Layer 2 of a small transformer language model trained on English Wikipedia (14 layers, counted from 0, width 128).
A neuron's activation on a vector x is ReLU(weights . x), where the dot is the dot product.

Input weights of the MLP neurons that the questions are about. A number n stands for n times 0.0042.
n8: -14 35 -17 4 33 -18 -22 -43 40 -16 -21 11 30 -30 22 29 41 -1 -5 -73 -10 -21 -36 -10 -32 -13 27 8 8 -1 17 24 -46 -1 -1 -19 10 8 -36 35 -21 -24 -35 34 -2 -26 -25 17 18 12 -7 -10 -8 -6 20 0 -21 -16 -22 20 -4 -10 17 5 -30 -38 -27 18 -18 -10 43 -24 -36 6 21 -15 35 26 18 -30 61 30 -26 -47 -5 37 6 29 -33 -22 17 -3 12 4 -35 -12 -24 -10 -33 7 44 -59 -60 -41 16 -7 -19 16 -31 15 9 1 46 -63 -19 15 -19 9 8 -53 11 -1 6 3 -1 11 14 -27
n48: 11 -3 6 44 6 -4 -22 -7 19 26 -1 7 -9 -15 9 -8 41 34 -41 14 -37 9 15 23 -50 1 -33 -15 17 -29 -48 48 37 43 17 -31 6 12 -39 42 -24 -34 -3 48 39 -12 5 26 19 -28 2 -13 -6 -15 -41 23 -6 24 16 13 16 -21 28 26 28 59 -4 7 -24 -13 -34 2 -32 16 9 -23 22 -20 -42 -7 1 13 17 -53 14 2 53 -14 12 23 -4 -37 -31 -1 16 -20 18 20 37 69 7 -7 -42 31 -5 -9 5 11 5 36 -5 -7 -29 2 -18 44 30 -26 -33 -12 13 13 -33 2 -1 44 35 8
n97: 10 -24 13 2 17 19 -1 -6 28 34 -6 6 22 7 -25 33 16 44 -37 35 40 -7 -30 -45 -4 -30 30 -21 -23 14 19 -12 15 -6 -31 -26 -10 -5 -7 17 -33 -52 -13 -11 18 5 -3 6 20 11 2 33 -21 -21 15 -9 -6 9 -43 -1 -3 -14 -19 -43 -6 36 50 3 31 8 -14 27 40 13 15 -22 -10 8 -33 -13 -7 13 28 45 4 -42 -3 -2 -12 5 12 -2 -3 -35 -12 -5 -32 0 46 12 8 64 22 -1 3 22 -11 1 -21 -7 15 3 -10 12 4 2 19 -15 -5 -5 3 18 29 3 -9 50 -14 49
n99: -5 -19 15 -11 42 26 -13 -9 36 -10 19 -7 7 0 20 17 10 -10 11 23 2 23 3 -44 -15 8 17 8 60 -23 -30 32 10 -1 -18 -28 -34 -1 -7 -22 3 -7 3 -5 11 -8 15 13 23 -1 -28 13 -29 18 1 -21 36 12 8 -17 -18 29 37 13 -34 -16 50 -27 -18 21 8 9 5 4 0 -61 -30 10 9 34 -9 11 -12 23 -15 30 -18 -15 13 35 -49 29 -38 -5 16 5 -20 12 -45 -26 12 -2 -21 10 -1 -7 -2 -8 14 13 -9 -6 4 49 -32 37 -35 -9 -15 14 -23 -41 11 6 -18 7 21 64
n208: 24 27 21 -22 0 -20 4 -32 -55 0 -9 -12 -10 19 12 -19 -8 -40 5 -32 23 20 -23 -51 9 6 35 19 -12 12 25 8 36 14 -22 -34 -23 -2 25 6 -30 -58 34 -1 -1 13 -32 -5 31 -2 -27 33 -11 -34 7 -3 -6 19 14 20 -6 -8 4 43 -18 -22 4 -5 12 42 -34 6 17 61 -16 -9 36 1 -10 -13 12 -16 12 18 -18 21 13 -33 -18 2 29 21 -9 24 5 -18 -21 13 18 7 -6 -28 -8 -33 43 20 -34 -9 11 -18 -12 -36 33 -16 16 -10 35 -5 -3 -12 -2 9 30 20 -3 26 19 -7
n266: 34 -8 31 -12 16 -4 8 -27 -31 -10 -17 -4 25 -8 29 -27 16 -13 23 -35 24 19 32 11 -28 -8 37 -10 -14 45 12 -1 -29 4 -28 -45 14 -41 -29 30 -7 15 7 1 -8 14 5 -2 10 3 5 -27 -1 18 8 -2 19 -48 1 8 7 14 3 -15 20 21 11 0 35 -1 6 -16 -3 -15 -2 -38 -49 -16 3 3 -28 -10 21 -8 -15 47 4 15 -52 25 4 -13 -41 13 10 -15 3 51 20 -31 -71 -43 50 -5 -8 23 4 7 -33 33 -12 -42 -27 -3 -10 -48 11 -4 -5 -6 -23 6 4 34 -5 -94 47 22
n294: 9 1 13 -6 -21 -34 14 -37 1 18 1 -7 -27 3 -13 -8 -18 38 16 -17 22 32 -4 47 4 9 -10 4 37 -7 8 -24 9 28 15 -4 6 -12 26 1 -7 -39 -43 -10 -48 -37 23 -21 32 6 -3 14 -16 12 36 -14 5 22 -10 -29 -40 -29 9 4 12 23 15 -20 -26 17 24 45 -12 8 -36 12 -31 8 -5 73 54 23 -31 -10 10 2 13 13 5 13 -51 22 21 19 -13 -15 -26 6 -7 11 22 -6 -11 -11 12 24 3 8 8 -1 11 -58 -6 3 -16 -11 -46 -33 19 13 10 -21 -3 23 -1 33 -28 13
n311: 25 4 -1 3 15 -13 7 -5 12 8 9 -3 -3 -14 -1 2 13 -16 -10 1 -29 -2 -14 9 -3 11 -9 2 33 -3 10 10 -11 8 27 -13 0 -4 0 -10 3 -24 6 5 -29 -13 -3 -6 17 9 0 -3 -20 20 5 8 -12 -22 16 -34 -3 -13 5 -27 27 -7 -6 -30 -14 -12 -21 18 -1 17 5 -12 -18 -21 13 17 -6 -8 -13 16 -8 27 -1 0 0 18 -8 18 3 18 26 5 6 -14 22 20 5 2 -32 -12 -5 -2 -10 24 -5 -3 17 -26 -7 7 20 16 12 13 3 -11 -22 -7 -17 8 26 9 -4 1
n316: -29 -10 9 8 19 -17 -7 -12 -4 -5 -3 -11 -3 12 6 -54 15 4 30 25 3 4 20 25 3 37 -4 -18 26 31 -11 -12 -1 -12 4 -17 7 -24 -8 14 -20 0 22 29 -48 5 60 3 -8 6 3 6 -10 -4 19 38 -1 15 30 24 14 -44 1 4 33 -19 72 -20 -14 -12 -1 2 -35 12 -21 24 1 -1 14 -16 15 33 55 -4 -48 4 -1 -16 24 -22 53 -11 19 -26 -13 21 17 -7 3 -28 0 21 -4 0 20 19 24 65 -8 -34 17 33 -15 -33 6 -34 -46 -20 -23 -45 6 -24 -29 13 -1 24 2 -11
n320: -1 2 -19 33 -17 -32 20 -25 -1 -40 -18 25 1 -19 1 21 11 38 1 -22 10 3 24 8 4 3 16 -17 41 16 4 15 -22 17 23 11 -2 -10 25 -55 -3 0 -16 -31 11 9 20 9 18 23 -3 -32 -10 -17 -3 -6 13 -47 -15 -18 26 -47 14 -35 30 6 -23 -13 3 -28 -14 16 7 21 22 -29 20 33 18 -41 -18 -2 -1 -37 -4 -18 3 16 8 -6 -10 31 -13 -2 24 17 1 21 11 6 24 -30 2 56 -1 3 -11 2 -11 -14 8 -8 -14 -9 -6 24 12 -4 22 25 0 8 3 31 -11 -13 4 8
n338: 0 12 9 -21 -5 8 -15 -32 -15 -2 -1 -6 -12 58 -56 19 -2 -23 20 -22 -3 3 -12 27 -7 -19 9 -1 22 -3 -15 17 25 10 20 -11 -4 -40 8 -20 -22 -3 -5 -5 5 11 19 -26 2 -24 22 1 4 -15 28 -21 13 32 -26 3 18 37 -9 32 13 -2 -19 -16 -16 -1 23 11 12 -1 3 -8 15 -6 11 40 -5 -9 -16 -1 -28 -20 -35 -10 11 3 -21 3 14 11 -16 -11 8 -6 -2 20 -8 -1 -10 12 9 6 -16 4 17 -3 8 -1 -8 -41 -15 -6 -2 3 3 -14 10 8 1 -16 -2 -30 4 -9
n350: 21 1 11 -5 -8 15 -32 -15 23 -31 -4 1 3 17 -43 -2 -16 38 -14 -22 21 20 -47 14 -15 1 19 0 14 9 -45 -2 -28 11 1 11 33 -7 12 31 -3 -11 -21 35 7 -23 -4 -17 -4 13 -6 4 8 25 1 -16 5 -20 4 5 36 1 4 9 3 -4 -5 -11 -16 -21 -14 25 -20 8 7 -15 -24 3 41 -2 10 -4 27 -7 11 -30 -4 -2 -11 -25 30 1 8 17 -12 -52 19 -2 45 -25 26 -6 -12 -9 5 3 -21 17 -16 39 16 -10 -14 12 -19 13 9 30 -44 -28 24 -7 11 -15 48 4 19 -2
n356: 8 28 14 2 19 -11 -13 2 -33 -10 -60 -23 -11 18 -13 17 6 -10 -11 -14 24 16 2 -2 -14 30 55 17 75 15 -6 -16 -10 -25 19 2 -28 6 -6 35 13 -42 24 13 -2 17 32 -21 37 -10 10 22 13 22 -40 -14 -11 24 -16 19 -31 -2 31 30 19 45 -16 -9 46 -15 -19 31 -26 4 48 -16 0 12 4 -11 -23 16 -2 -1 -63 14 -4 -22 8 -19 -1 -25 -14 14 24 -4 -32 36 1 38 -9 25 -20 -36 -13 12 35 44 24 -39 30 36 42 23 2 -43 14 33 -6 -45 11 -21 -20 14 44 -1 16 11
n380: -1 16 18 15 -26 37 -14 -29 13 0 3 13 -3 13 19 -24 -29 9 -24 4 20 11 -39 -6 15 -46 -32 6 -7 11 -22 -2 21 0 3 10 45 -11 -15 20 -20 -48 -29 7 -1 -34 -33 -12 1 -9 25 42 -13 -18 -2 14 -21 -12 -31 -21 14 17 15 21 -13 -40 5 -22 16 25 0 -19 -4 -25 19 20 17 -6 -3 1 -23 -23 -19 8 -6 17 -21 -7 -21 23 -23 -18 1 3 -15 1 -5 -15 13 3 -16 5 1 -6 25 6 7 -7 -13 12 -12 2 -16 -1 -10 -6 12 28 -19 -16 3 18 -14 -3 7 -19 1 -21
n393: 39 -23 -8 -14 -9 -13 40 -32 -11 10 -57 -7 -24 -33 22 -6 42 52 -39 -3 -18 2 -12 15 18 -12 10 -12 13 12 13 -22 -22 1 0 -9 16 17 13 -82 6 -10 -20 18 10 7 35 -13 10 -4 -1 3 -20 20 -19 -45 -64 7 -35 -25 0 -59 0 -15 19 2 -43 -18 27 -17 35 39 -1 -75 34 -43 36 -2 34 32 -16 40 -11 26 2 -11 -1 14 17 -11 10 54 -65 21 3 -13 7 9 28 51 28 -38 11 -32 66 32 7 11 15 18 8 22 -5 12 5 28 -3 -28 10 44 17 17 -5 41 30 -48 -11 2
n447: 19 0 34 11 -31 17 -30 4 -23 -11 5 -16 -23 31 1 -10 -24 30 -11 -21 26 22 1 -12 -4 37 13 -8 22 -30 2 33 2 11 -7 -5 -42 -30 16 -12 -13 -26 -21 -6 13 9 -22 20 6 -7 5 -11 -39 14 -23 -5 -8 -29 3 -29 81 -46 -2 22 12 34 1 -32 20 -19 -31 14 -37 34 28 -50 0 20 -19 -17 13 -10 9 -18 6 -1 2 -2 7 15 0 -6 13 27 30 21 17 8 22 -44 13 12 -31 12 3 3 -45 -12 -33 -50 11 -29 -12 4 6 -15 -4 -24 27 26 10 -21 -12 -1 -23 -19 -8 11
n448: -7 -12 14 29 25 7 1 -10 2 9 -71 -13 15 26 15 8 -1 -7 25 14 -18 13 40 -8 -3 26 3 -23 32 26 -2 1 14 -2 -9 11 -16 -53 30 -33 4 14 -10 -35 -60 -21 61 22 30 26 -14 -20 -41 1 -26 14 -12 -7 49 -17 29 -23 15 -11 3 19 -54 7 9 -5 -5 5 -12 -11 -26 -12 13 36 24 -7 12 12 -15 -30 13 11 -9 3 28 6 -28 -14 54 -17 24 26 22 11 4 11 -19 32 -4 38 30 -29 15 40 27 34 15 34 -37 18 -23 -14 50 -23 17 14 -1 12 -41 22 26 -55 -26 -16
n481: -12 12 23 5 3 20 -13 -3 -22 -28 -29 13 24 50 18 19 7 -32 15 -9 -28 -24 12 13 -30 -2 -19 9 29 34 -15 1 -12 2 44 45 0 -9 2 10 11 12 -16 -16 -15 22 29 20 33 22 -20 -1 -8 8 -12 -12 -2 14 -1 14 3 24 9 -25 22 -16 -21 1 -46 -2 19 -34 -15 -23 -17 25 8 -48 4 -35 -2 -9 23 -9 -2 6 -46 -26 31 4 -34 10 -4 -20 29 -17 -8 29 1 19 -7 17 -6 -11 18 12 42 57 3 17 25 16 3 -8 -5 15 -29 7 -8 -13 -25 2 -7 -6 27 -21 26 -4

Each question shows a token from some text and the vector x that enters the MLP there. A number n stands for n times 0.065.

" ac": 1 -2 -28 5 -13 0 14 41 -1 -8 5 0 -4 -3 8 -3 6 8 13 -1 2 -2 10 9 2 1 -3 0 0 7 3 8 4 1 -6 -2 14 6 -4 10 18 7 2 -3 -4 -2 0 2 -13 -1 1 0 11 0 0 0 3 8 1 -1 -13 2 1 -1 0 5 -2 -6 2 2 2 4 1 5 -4 7 2 7 -19 6 3 0 -2 -4 3 5 -3 0 -6 0 1 4 4 -1 2 1 6 1 2 -1 0 -3 -5 18 4 2 -3 -12 -7 2 -13 -7 11 -4 1 -3 9 2 -1 -4 0 0 7 -40 -10 5 0 -2
The neuron with the highest activation: n48

" all": 2 1 -20 -2 4 0 3 21 -1 -11 12 0 -2 -1 8 -5 2 4 31 0 4 3 -7 -7 0 -1 -5 1 -1 -3 1 5 -8 -1 1 -3 0 8 10 1 57 -7 2 -1 -2 -9 -4 2 -3 -1 -1 1 -2 0 -3 -4 1 1 -2 16 -7 7 5 -3 4 4 2 10 -3 2 6 -5 -1 1 1 0 1 4 -15 2 1 0 -8 2 -3 0 -2 0 -2 -2 8 1 2 0 -7 2 2 -4 -2 -7 6 1 -7 8 -2 3 -11 -32 17 4 -26 -6 -1 1 -4 1 -2 4 1 4 0 0 12 -14 -9 5 -12 2
The neuron with the highest activation: n99

" o": 1 -1 -38 0 -1 0 13 42 4 -7 4 0 -5 -4 7 2 6 -1 12 0 -4 -8 -3 -5 -5 3 -10 1 3 11 -1 4 -10 -19 -3 -4 6 8 8 0 29 1 -4 1 -3 -2 -3 4 -10 1 0 -2 7 -1 -1 2 2 -2 0 9 -13 -8 -3 -1 3 -3 -10 1 1 0 3 0 1 2 -3 6 1 0 -7 10 0 0 -7 -1 1 3 -2 -2 -3 0 5 6 6 -1 -3 0 7 -3 1 -7 8 -6 -8 3 0 3 -3 -1 7 -6 0 -12 7 -1 -1 0 7 3 -2 1 -1 1 1 -30 -5 -1 -10 2
Which two neurons fire most, strongest first? n8, n311

"ame": 0 11 -24 -1 -1 0 12 45 -10 1 -8 0 0 -3 6 6 0 1 32 1 -4 -10 -9 -3 -3 3 2 1 -5 -1 2 -2 13 8 -24 10 3 8 9 -1 18 -25 3 0 -6 -1 -2 0 1 -2 0 -3 -6 2 2 -1 -3 1 4 6 -9 -3 -2 -4 7 2 0 1 -9 -3 2 -6 3 -1 1 0 0 5 -29 -3 0 0 7 -1 -2 4 1 1 -6 0 5 -3 3 -1 -6 2 -1 -4 -2 0 -3 -6 0 1 4 -1 0 -26 12 -3 9 2 5 -9 -5 -2 6 1 -3 1 0 0 5 -44 -9 2 -23 3
Which two neurons fire most, strongest first? n208, n97

" ass": 1 -4 -18 -3 -4 0 2 26 -2 0 -7 0 -5 1 -4 -1 -3 8 30 -3 5 0 -13 -2 -3 0 1 1 0 9 -1 2 -2 -9 -5 -4 10 11 10 1 55 7 1 0 -1 -7 9 -1 -8 -2 1 -1 -11 3 -3 -2 3 3 0 9 8 2 -4 -1 8 1 -8 12 -3 3 3 8 -5 2 1 -1 1 -3 6 6 -1 0 4 -2 0 -9 3 0 -5 -1 9 1 0 -1 -7 0 3 -1 0 -5 2 0 -1 7 0 -2 1 1 13 12 -10 -10 8 1 1 1 8 8 -1 -3 -1 0 8 -55 -4 2 5 4
The most active neuron and its activation: n350, at about 0.98

"8": -1 -2 -24 0 -1 0 18 40 -1 1 -14 0 0 -2 7 7 9 3 49 -1 0 -9 -3 0 -8 1 -4 0 -7 -5 3 -1 -7 -17 -4 -1 10 10 13 0 66 36 5 0 -3 2 -15 2 0 -1 0 1 2 -1 1 7 0 8 -3 18 -14 2 -5 5 1 -2 -2 8 -4 -5 -3 -12 -5 0 5 1 3 -6 -18 1 4 0 -7 0 -6 2 0 0 -3 -1 0 4 2 0 -11 -1 1 -2 3 2 6 -2 -10 9 -2 0 -1 -7 5 0 -23 -2 6 -3 1 1 -9 6 4 1 0 0 2 -36 0 8 -13 2
The neuron with the highest activation: n481

"ong": 1 10 -7 -2 -12 0 27 37 -12 2 -8 0 2 -2 5 -7 2 3 42 -1 -1 -8 2 -1 -6 -1 -6 0 9 3 4 -4 -4 -26 3 5 2 6 10 7 39 -9 2 -1 -5 -3 10 3 -2 -2 -2 -1 -1 0 1 -1 -5 7 1 16 3 -6 -1 4 -2 -1 -6 3 1 0 -2 3 0 -2 10 2 1 1 -5 7 -6 0 -8 10 -4 -3 2 4 -5 1 4 3 3 -1 -3 0 0 -4 2 -1 4 -1 4 -2 -2 -1 -5 -29 -9 -4 9 -3 7 -5 -2 3 2 6 7 3 0 0 10 -20 0 -4 -15 4
The neuron with the highest activation: n356

"ice": 0 -3 -23 -1 0 0 15 22 2 -8 -5 0 -2 -4 6 -10 -5 4 46 -2 -4 -1 -10 2 -5 2 -6 1 -2 0 -5 1 -1 -15 5 1 0 6 6 1 61 -8 6 -2 -2 -1 -1 2 -7 1 2 -3 7 -1 -2 0 -2 4 -1 6 -15 10 -5 -3 2 -5 5 12 -5 3 1 -13 -9 -6 -4 6 5 -3 -19 -2 1 0 11 7 0 -4 -2 0 -3 1 -3 -6 4 -1 0 1 0 2 -2 2 -2 -3 -1 1 1 0 -4 5 3 2 -28 -4 8 -5 -1 -4 3 5 2 1 1 0 5 -44 -8 5 3 4
The most active neuron and its activation: n481, at about 0.49

" re": 0 -3 -28 1 9 0 4 19 -5 -13 -15 0 -1 -5 5 -8 -5 4 38 -1 0 -3 7 2 1 3 -11 0 -5 8 2 1 -5 -8 -19 0 6 6 4 4 26 -23 -3 -1 -2 -4 5 2 -3 0 -1 1 12 -2 -4 0 1 7 6 3 12 2 -2 -2 7 2 -4 -1 0 -2 2 1 -4 -4 -4 1 3 -10 -11 11 -1 0 0 -2 5 8 4 -2 0 0 1 -4 -5 -2 -1 1 2 -2 6 -3 4 -2 2 1 -1 0 -2 4 5 -8 3 1 7 -1 6 -1 5 4 3 -5 0 0 2 -20 -2 0 -12 -8
The neuron with the highest activation: n316

"aw": 1 6 -19 -2 -11 0 35 47 -15 0 -1 0 1 -2 2 -11 9 6 24 1 5 -4 3 6 1 1 -5 0 0 -6 -11 1 -3 -8 -9 5 1 6 -1 3 27 -4 -3 0 0 0 -8 0 -4 0 -1 2 2 0 2 -4 -3 4 4 25 -13 2 -6 -4 1 -4 -8 11 6 -2 1 0 1 5 1 -1 3 -4 2 7 -3 0 4 -3 -4 -11 0 -1 -1 0 -7 0 1 -1 5 1 0 -4 0 -2 -4 3 0 5 7 -3 12 -7 5 1 7 -4 11 -6 -2 3 1 3 6 -2 0 1 -2 -55 -6 5 -7 5
The neuron with the highest activation: n481

" its": 0 -3 -30 0 -6 0 23 35 4 -1 10 0 2 -3 12 -7 6 8 30 0 -3 0 -6 -3 -5 1 -9 0 -3 -3 -6 -2 -1 4 -14 5 5 10 11 4 33 0 4 -2 3 -1 0 0 -10 -2 -2 -2 -5 -2 -1 4 1 -2 3 30 0 2 0 0 1 7 3 -2 5 -2 6 0 2 -1 -2 7 6 5 6 -1 -2 0 -2 -9 -7 8 4 -1 1 0 0 -3 1 -1 -6 2 2 4 1 -5 6 0 -2 8 1 -1 -8 -4 3 6 -3 -5 -8 -5 -3 -7 -2 0 2 -1 0 0 6 -4 -5 2 -28 -1
The most active neuron and its activation: n316, at about 0.12

" g": 1 -8 1 3 7 0 1 41 -7 1 6 0 3 -2 5 -5 4 2 11 -3 -1 -4 -3 -1 5 2 -3 1 -5 12 2 6 -8 -19 -7 -8 1 11 9 0 43 -17 -2 1 3 -5 -8 2 -8 0 1 3 -1 -5 1 2 -1 5 1 13 10 -5 -3 -3 3 -2 -2 -1 5 4 1 -7 5 4 -2 10 3 5 -24 7 -1 0 6 -1 -1 3 -1 -1 -4 -2 6 2 2 -1 6 1 -1 -3 5 -5 4 -2 3 2 0 1 -13 6 9 -5 -9 -7 1 -2 0 -1 6 4 0 5 1 0 12 -29 -6 3 -1 3
The neuron with the highest activation: n208

" for": 1 6 -23 -1 -3 0 14 32 -4 3 -6 0 1 -3 5 4 2 5 32 1 2 6 -2 -4 -1 1 2 0 -6 4 1 1 -5 -16 -6 1 14 -2 15 3 30 1 -1 2 0 2 -5 -1 -7 -2 0 -2 7 -4 -4 -2 -1 3 -4 -1 0 -8 2 -5 3 7 -4 5 -12 2 -1 1 3 6 -1 1 1 3 -5 5 -5 0 -11 -1 6 4 0 0 2 -1 -3 1 1 -1 -3 3 -1 4 1 -8 5 -5 -3 17 -4 0 -2 -16 2 -1 -24 1 3 -1 0 1 -3 1 0 -2 -1 -1 9 -37 -10 11 -16 -2
The neuron with the highest activation: n320

".\n\n": 0 -12 -4 6 1 0 -9 17 -4 5 -1 0 -3 -3 0 7 2 8 34 3 5 3 -17 -7 3 -1 9 1 -10 2 -1 2 -5 2 -6 -9 10 0 10 6 23 2 2 1 0 4 -1 1 -11 -2 -1 -1 3 2 0 6 0 -4 -2 4 -10 -6 -10 0 5 5 -5 3 2 4 0 8 2 0 -5 1 0 -6 -24 -3 -4 0 -4 -3 -3 -12 -1 -1 0 0 -3 5 -3 -1 11 3 1 4 6 1 4 5 -4 9 0 0 -1 -40 7 4 -1 3 -1 -5 -3 4 1 2 0 2 0 1 8 -23 -7 -3 -19 -4
The neuron with the highest activation: n97

" is": 0 0 -6 0 -6 0 5 30 -5 1 -6 0 -3 -1 7 4 3 5 9 0 -1 4 4 -1 -5 -2 -1 1 2 -8 1 -1 -8 -6 -7 6 6 11 8 4 18 0 4 0 -5 -2 -12 1 -10 0 0 -1 -6 -4 -1 0 0 0 10 15 8 -5 -7 8 4 -4 -11 -6 6 0 7 -3 -5 1 -6 8 -2 1 -12 6 -5 0 1 -4 -1 6 2 -2 -1 -2 4 -1 -6 0 1 2 -5 -2 0 -4 4 3 0 10 0 0 -1 -21 -5 -2 5 -2 -2 -6 -5 1 12 2 -4 7 -1 0 7 -61 -3 5 -14 -1
The neuron with the highest activation: n447

" man": 1 -1 -35 -2 0 0 8 16 -12 -5 -7 0 1 -2 15 -7 4 0 34 -5 -3 3 -6 2 -2 2 -13 1 -4 14 -2 -1 -7 0 -10 -8 5 16 3 0 48 5 0 0 -5 -4 1 1 -11 -1 1 2 -3 2 0 -6 -3 8 2 15 -8 -1 1 -7 6 -5 0 11 5 0 2 15 -4 -2 -2 0 10 -6 -21 3 -1 0 -2 5 -4 2 -5 -1 -6 0 4 -4 0 -1 3 1 -2 1 4 -6 6 4 3 9 1 0 -5 -28 6 1 -3 4 5 3 0 -1 2 7 -2 3 0 1 4 2 -8 2 -13 -3
The neuron with the highest activation: n393

" J": -1 -5 -33 -1 23 0 6 9 -12 0 -7 0 2 -4 10 -4 -2 1 25 -8 3 -3 -4 2 1 -1 -11 0 -8 11 -4 4 -2 -15 -1 -5 -1 12 5 2 17 -18 1 0 2 -2 1 0 -6 0 -1 -1 -2 2 -1 0 -3 3 -6 10 10 -2 -9 -9 5 0 -7 10 -3 -1 4 -10 1 7 0 0 -1 -1 5 1 6 0 -8 -4 0 -3 -3 0 2 -2 3 6 12 -1 -5 0 2 -5 -4 -9 7 -2 -2 6 -6 -2 -1 -20 2 -7 -16 -6 7 -1 -3 -2 -3 4 -8 -2 1 1 8 -17 -3 4 11 -4
The most active neuron and its activation: n8, at about 0.88

"19": -1 10 -14 5 -9 0 14 22 0 3 -12 0 -1 2 8 -3 6 6 3 -2 4 -3 -14 -3 -3 1 -4 -1 -9 5 3 3 -5 -6 -6 3 12 12 4 -1 21 6 1 -1 0 -2 -2 1 -4 -2 1 -1 -9 -2 1 4 -1 7 -4 -5 -4 3 2 0 -1 -6 -6 2 -5 0 0 -12 -6 -6 -6 -5 6 -9 -2 1 7 0 5 -1 2 -7 -1 0 -4 0 -1 -7 1 -1 -13 1 -1 -3 4 1 7 10 -3 15 -4 1 1 -41 4 3 -5 -4 4 -8 -4 -1 -1 7 -2 -4 -1 0 13 -26 0 1 -4 -11
Which two neurons fire most, strongest first? n380, n8

" under": 0 1 -20 -5 -17 0 4 8 0 -1 -8 0 -6 -4 1 -6 -1 5 25 2 7 -1 3 3 -6 1 0 1 6 3 2 -5 5 -9 5 -1 -1 12 14 -2 36 -1 0 1 -4 -1 3 2 -4 -2 0 -3 19 -1 1 -3 2 7 -4 12 -9 0 9 0 2 1 -1 -1 -4 4 6 1 -2 3 -6 5 -3 -5 -3 4 1 0 -5 -2 -1 -7 0 -1 -1 -2 -1 -2 -1 -1 -4 1 1 0 2 -1 14 -2 7 12 1 2 -4 4 13 -1 -5 -12 6 -5 -1 -1 3 7 5 -1 0 0 9 -9 -11 -1 -15 8
The neuron with the highest activation: n294

"K": -1 0 -30 -3 -3 0 9 30 -12 7 2 0 2 -1 10 -9 4 2 12 -1 1 -8 2 4 -2 -4 -3 0 -1 0 -5 4 10 -10 5 -3 8 15 0 1 11 -2 -1 0 0 -4 -2 2 0 0 -2 -1 9 0 0 5 -2 5 -3 9 6 -4 -8 4 4 5 -7 1 4 2 1 -4 8 4 5 2 5 -5 -14 5 -3 0 -11 -11 -4 -8 3 -1 2 -1 7 1 -2 0 1 1 2 -1 4 5 7 5 -5 14 -1 0 0 -42 12 -4 -7 -5 3 -3 -6 -4 -2 3 -5 2 1 0 12 -40 -2 4 16 -8
The neuron with the highest activation: n48

",": 0 8 -15 1 0 0 8 1 -5 0 -5 0 -1 -1 5 -2 -2 6 16 -1 2 3 -5 -1 5 -2 -9 0 2 6 -13 0 -2 -16 -10 1 9 12 14 4 45 -10 -2 1 -2 -4 -8 4 -4 -3 2 -3 15 -2 1 5 -1 -3 -2 10 -4 2 -3 -1 1 -4 -4 -1 0 0 2 2 2 -6 -4 5 -2 -2 -31 -4 -3 0 -6 4 2 -1 2 -1 -2 -1 0 2 5 1 -10 4 -3 -2 6 -2 -2 -6 0 8 -2 0 -1 -43 3 -2 -12 -7 6 -4 -2 0 7 11 -3 -1 0 1 4 -28 -6 5 -12 -1
The most active neuron and its activation: n380, at about 0.45

"ond": 0 0 0 -6 15 0 28 59 -13 4 -16 0 -5 -2 15 -8 -2 5 16 3 -2 -2 -8 6 1 -1 -14 0 -1 6 6 1 -4 -9 -14 3 5 14 8 1 81 2 1 0 -8 -6 -1 3 3 2 -2 0 9 2 -2 1 -5 9 5 22 6 -3 2 -9 -1 2 -5 7 0 -1 0 -2 -3 2 0 2 -3 10 -19 5 0 0 -4 -1 1 9 -2 0 0 0 1 -4 -1 -1 -8 0 1 2 0 4 3 7 -5 8 1 -3 -3 -27 -3 -4 2 -11 -3 -8 3 0 3 1 3 -3 0 0 -7 -18 -7 -1 -7 0
The neuron with the highest activation: n448

"ick": 1 4 -6 -4 22 0 2 41 -8 -6 -24 0 -3 0 1 -3 0 1 20 0 1 -4 -7 8 -2 4 0 0 7 5 2 3 0 -12 7 -2 10 5 1 5 25 4 -4 -1 1 -1 1 4 -12 1 -3 -2 18 0 0 -1 -4 2 6 -1 14 -7 3 2 2 -3 1 8 -5 1 -1 -5 5 -4 2 2 6 2 15 3 2 0 0 2 -3 -5 7 0 0 0 -3 -5 9 0 -6 0 0 -3 1 1 -11 5 3 5 -2 -3 2 -7 13 -6 -23 -5 -2 -4 -1 0 -11 -4 7 1 1 0 1 -31 -9 1 10 1
Which two neurons fire most, strongest first? n316, n481

"ot": 0 3 -22 0 12 0 22 8 -1 5 9 0 -1 1 8 5 2 6 18 -1 2 6 -10 10 -2 0 -9 1 -4 8 -2 -3 5 -9 0 2 1 11 18 4 15 7 -3 0 5 -2 -16 3 -12 0 0 2 6 1 -4 -1 -1 3 -2 17 0 -5 -9 4 3 0 -6 4 2 0 0 -15 4 1 7 4 -3 4 -22 0 0 0 3 4 9 -21 -3 -2 -6 0 10 -5 -2 -1 -9 0 -4 -2 0 1 8 5 4 10 -5 -1 -2 -29 14 0 -8 -2 -7 -7 -1 1 2 1 2 6 1 -1 0 -15 -3 1 -16 -5
The neuron with the highest activation: n97

"==": 0 -5 -13 6 -4 0 24 -1 2 12 -3 0 1 -3 5 -8 3 0 31 0 3 -6 -9 -11 -2 2 0 0 0 -8 -3 2 5 8 -4 5 10 7 0 3 21 -8 2 1 -7 0 -10 0 -9 -2 -1 -1 16 4 -1 2 -1 -3 -7 5 -3 -3 4 8 2 3 -2 5 4 0 6 2 4 -2 -4 5 2 2 -13 4 2 0 -13 5 6 -11 -6 -1 1 0 -3 -6 -3 0 -2 -1 3 1 3 -14 3 2 0 7 0 -5 0 -13 8 2 -10 -7 3 -2 -3 -5 2 2 2 7 -1 0 10 -32 -9 9 -7 -6
The neuron with the highest activation: n294

"gr": 0 -3 -22 0 -9 0 15 35 -6 -2 1 0 6 -1 13 -5 2 -1 33 -1 6 0 -6 -1 -1 -4 -2 0 -12 18 -1 1 0 -15 -15 -2 -4 8 1 7 39 1 -3 -3 4 1 -16 1 -7 -3 0 -1 4 -1 1 -6 -1 2 2 9 12 2 2 -6 4 -3 -3 3 8 -1 -1 -10 -3 -1 2 -4 0 4 -11 6 -2 0 1 4 2 9 2 1 -3 2 0 -2 4 -1 -3 0 -1 1 1 0 3 -6 2 13 -1 -1 -3 -30 4 4 -18 -15 -7 -4 1 -5 8 -2 4 -1 0 1 15 -21 3 -11 -6 -1
The neuron with the highest activation: n266

"|": -2 -5 -29 12 19 0 9 26 -2 1 -2 0 -1 0 2 -7 1 3 41 -1 -2 -5 2 0 -2 2 -2 0 -5 3 0 4 1 -12 -24 4 4 10 10 3 49 4 -2 2 0 -4 -7 0 -8 0 -3 -1 3 -1 0 -1 1 -4 2 11 11 -2 -1 11 0 3 -1 3 0 -2 1 1 2 1 -3 2 -1 0 -10 6 -3 0 0 -3 4 -2 4 -1 2 -1 4 1 0 -1 -7 2 0 5 1 -2 4 10 -4 6 -2 -1 -1 -16 7 1 -10 0 2 -5 -5 -5 5 5 -3 0 0 1 3 -23 -7 1 -7 -3
The neuron with the highest activation: n448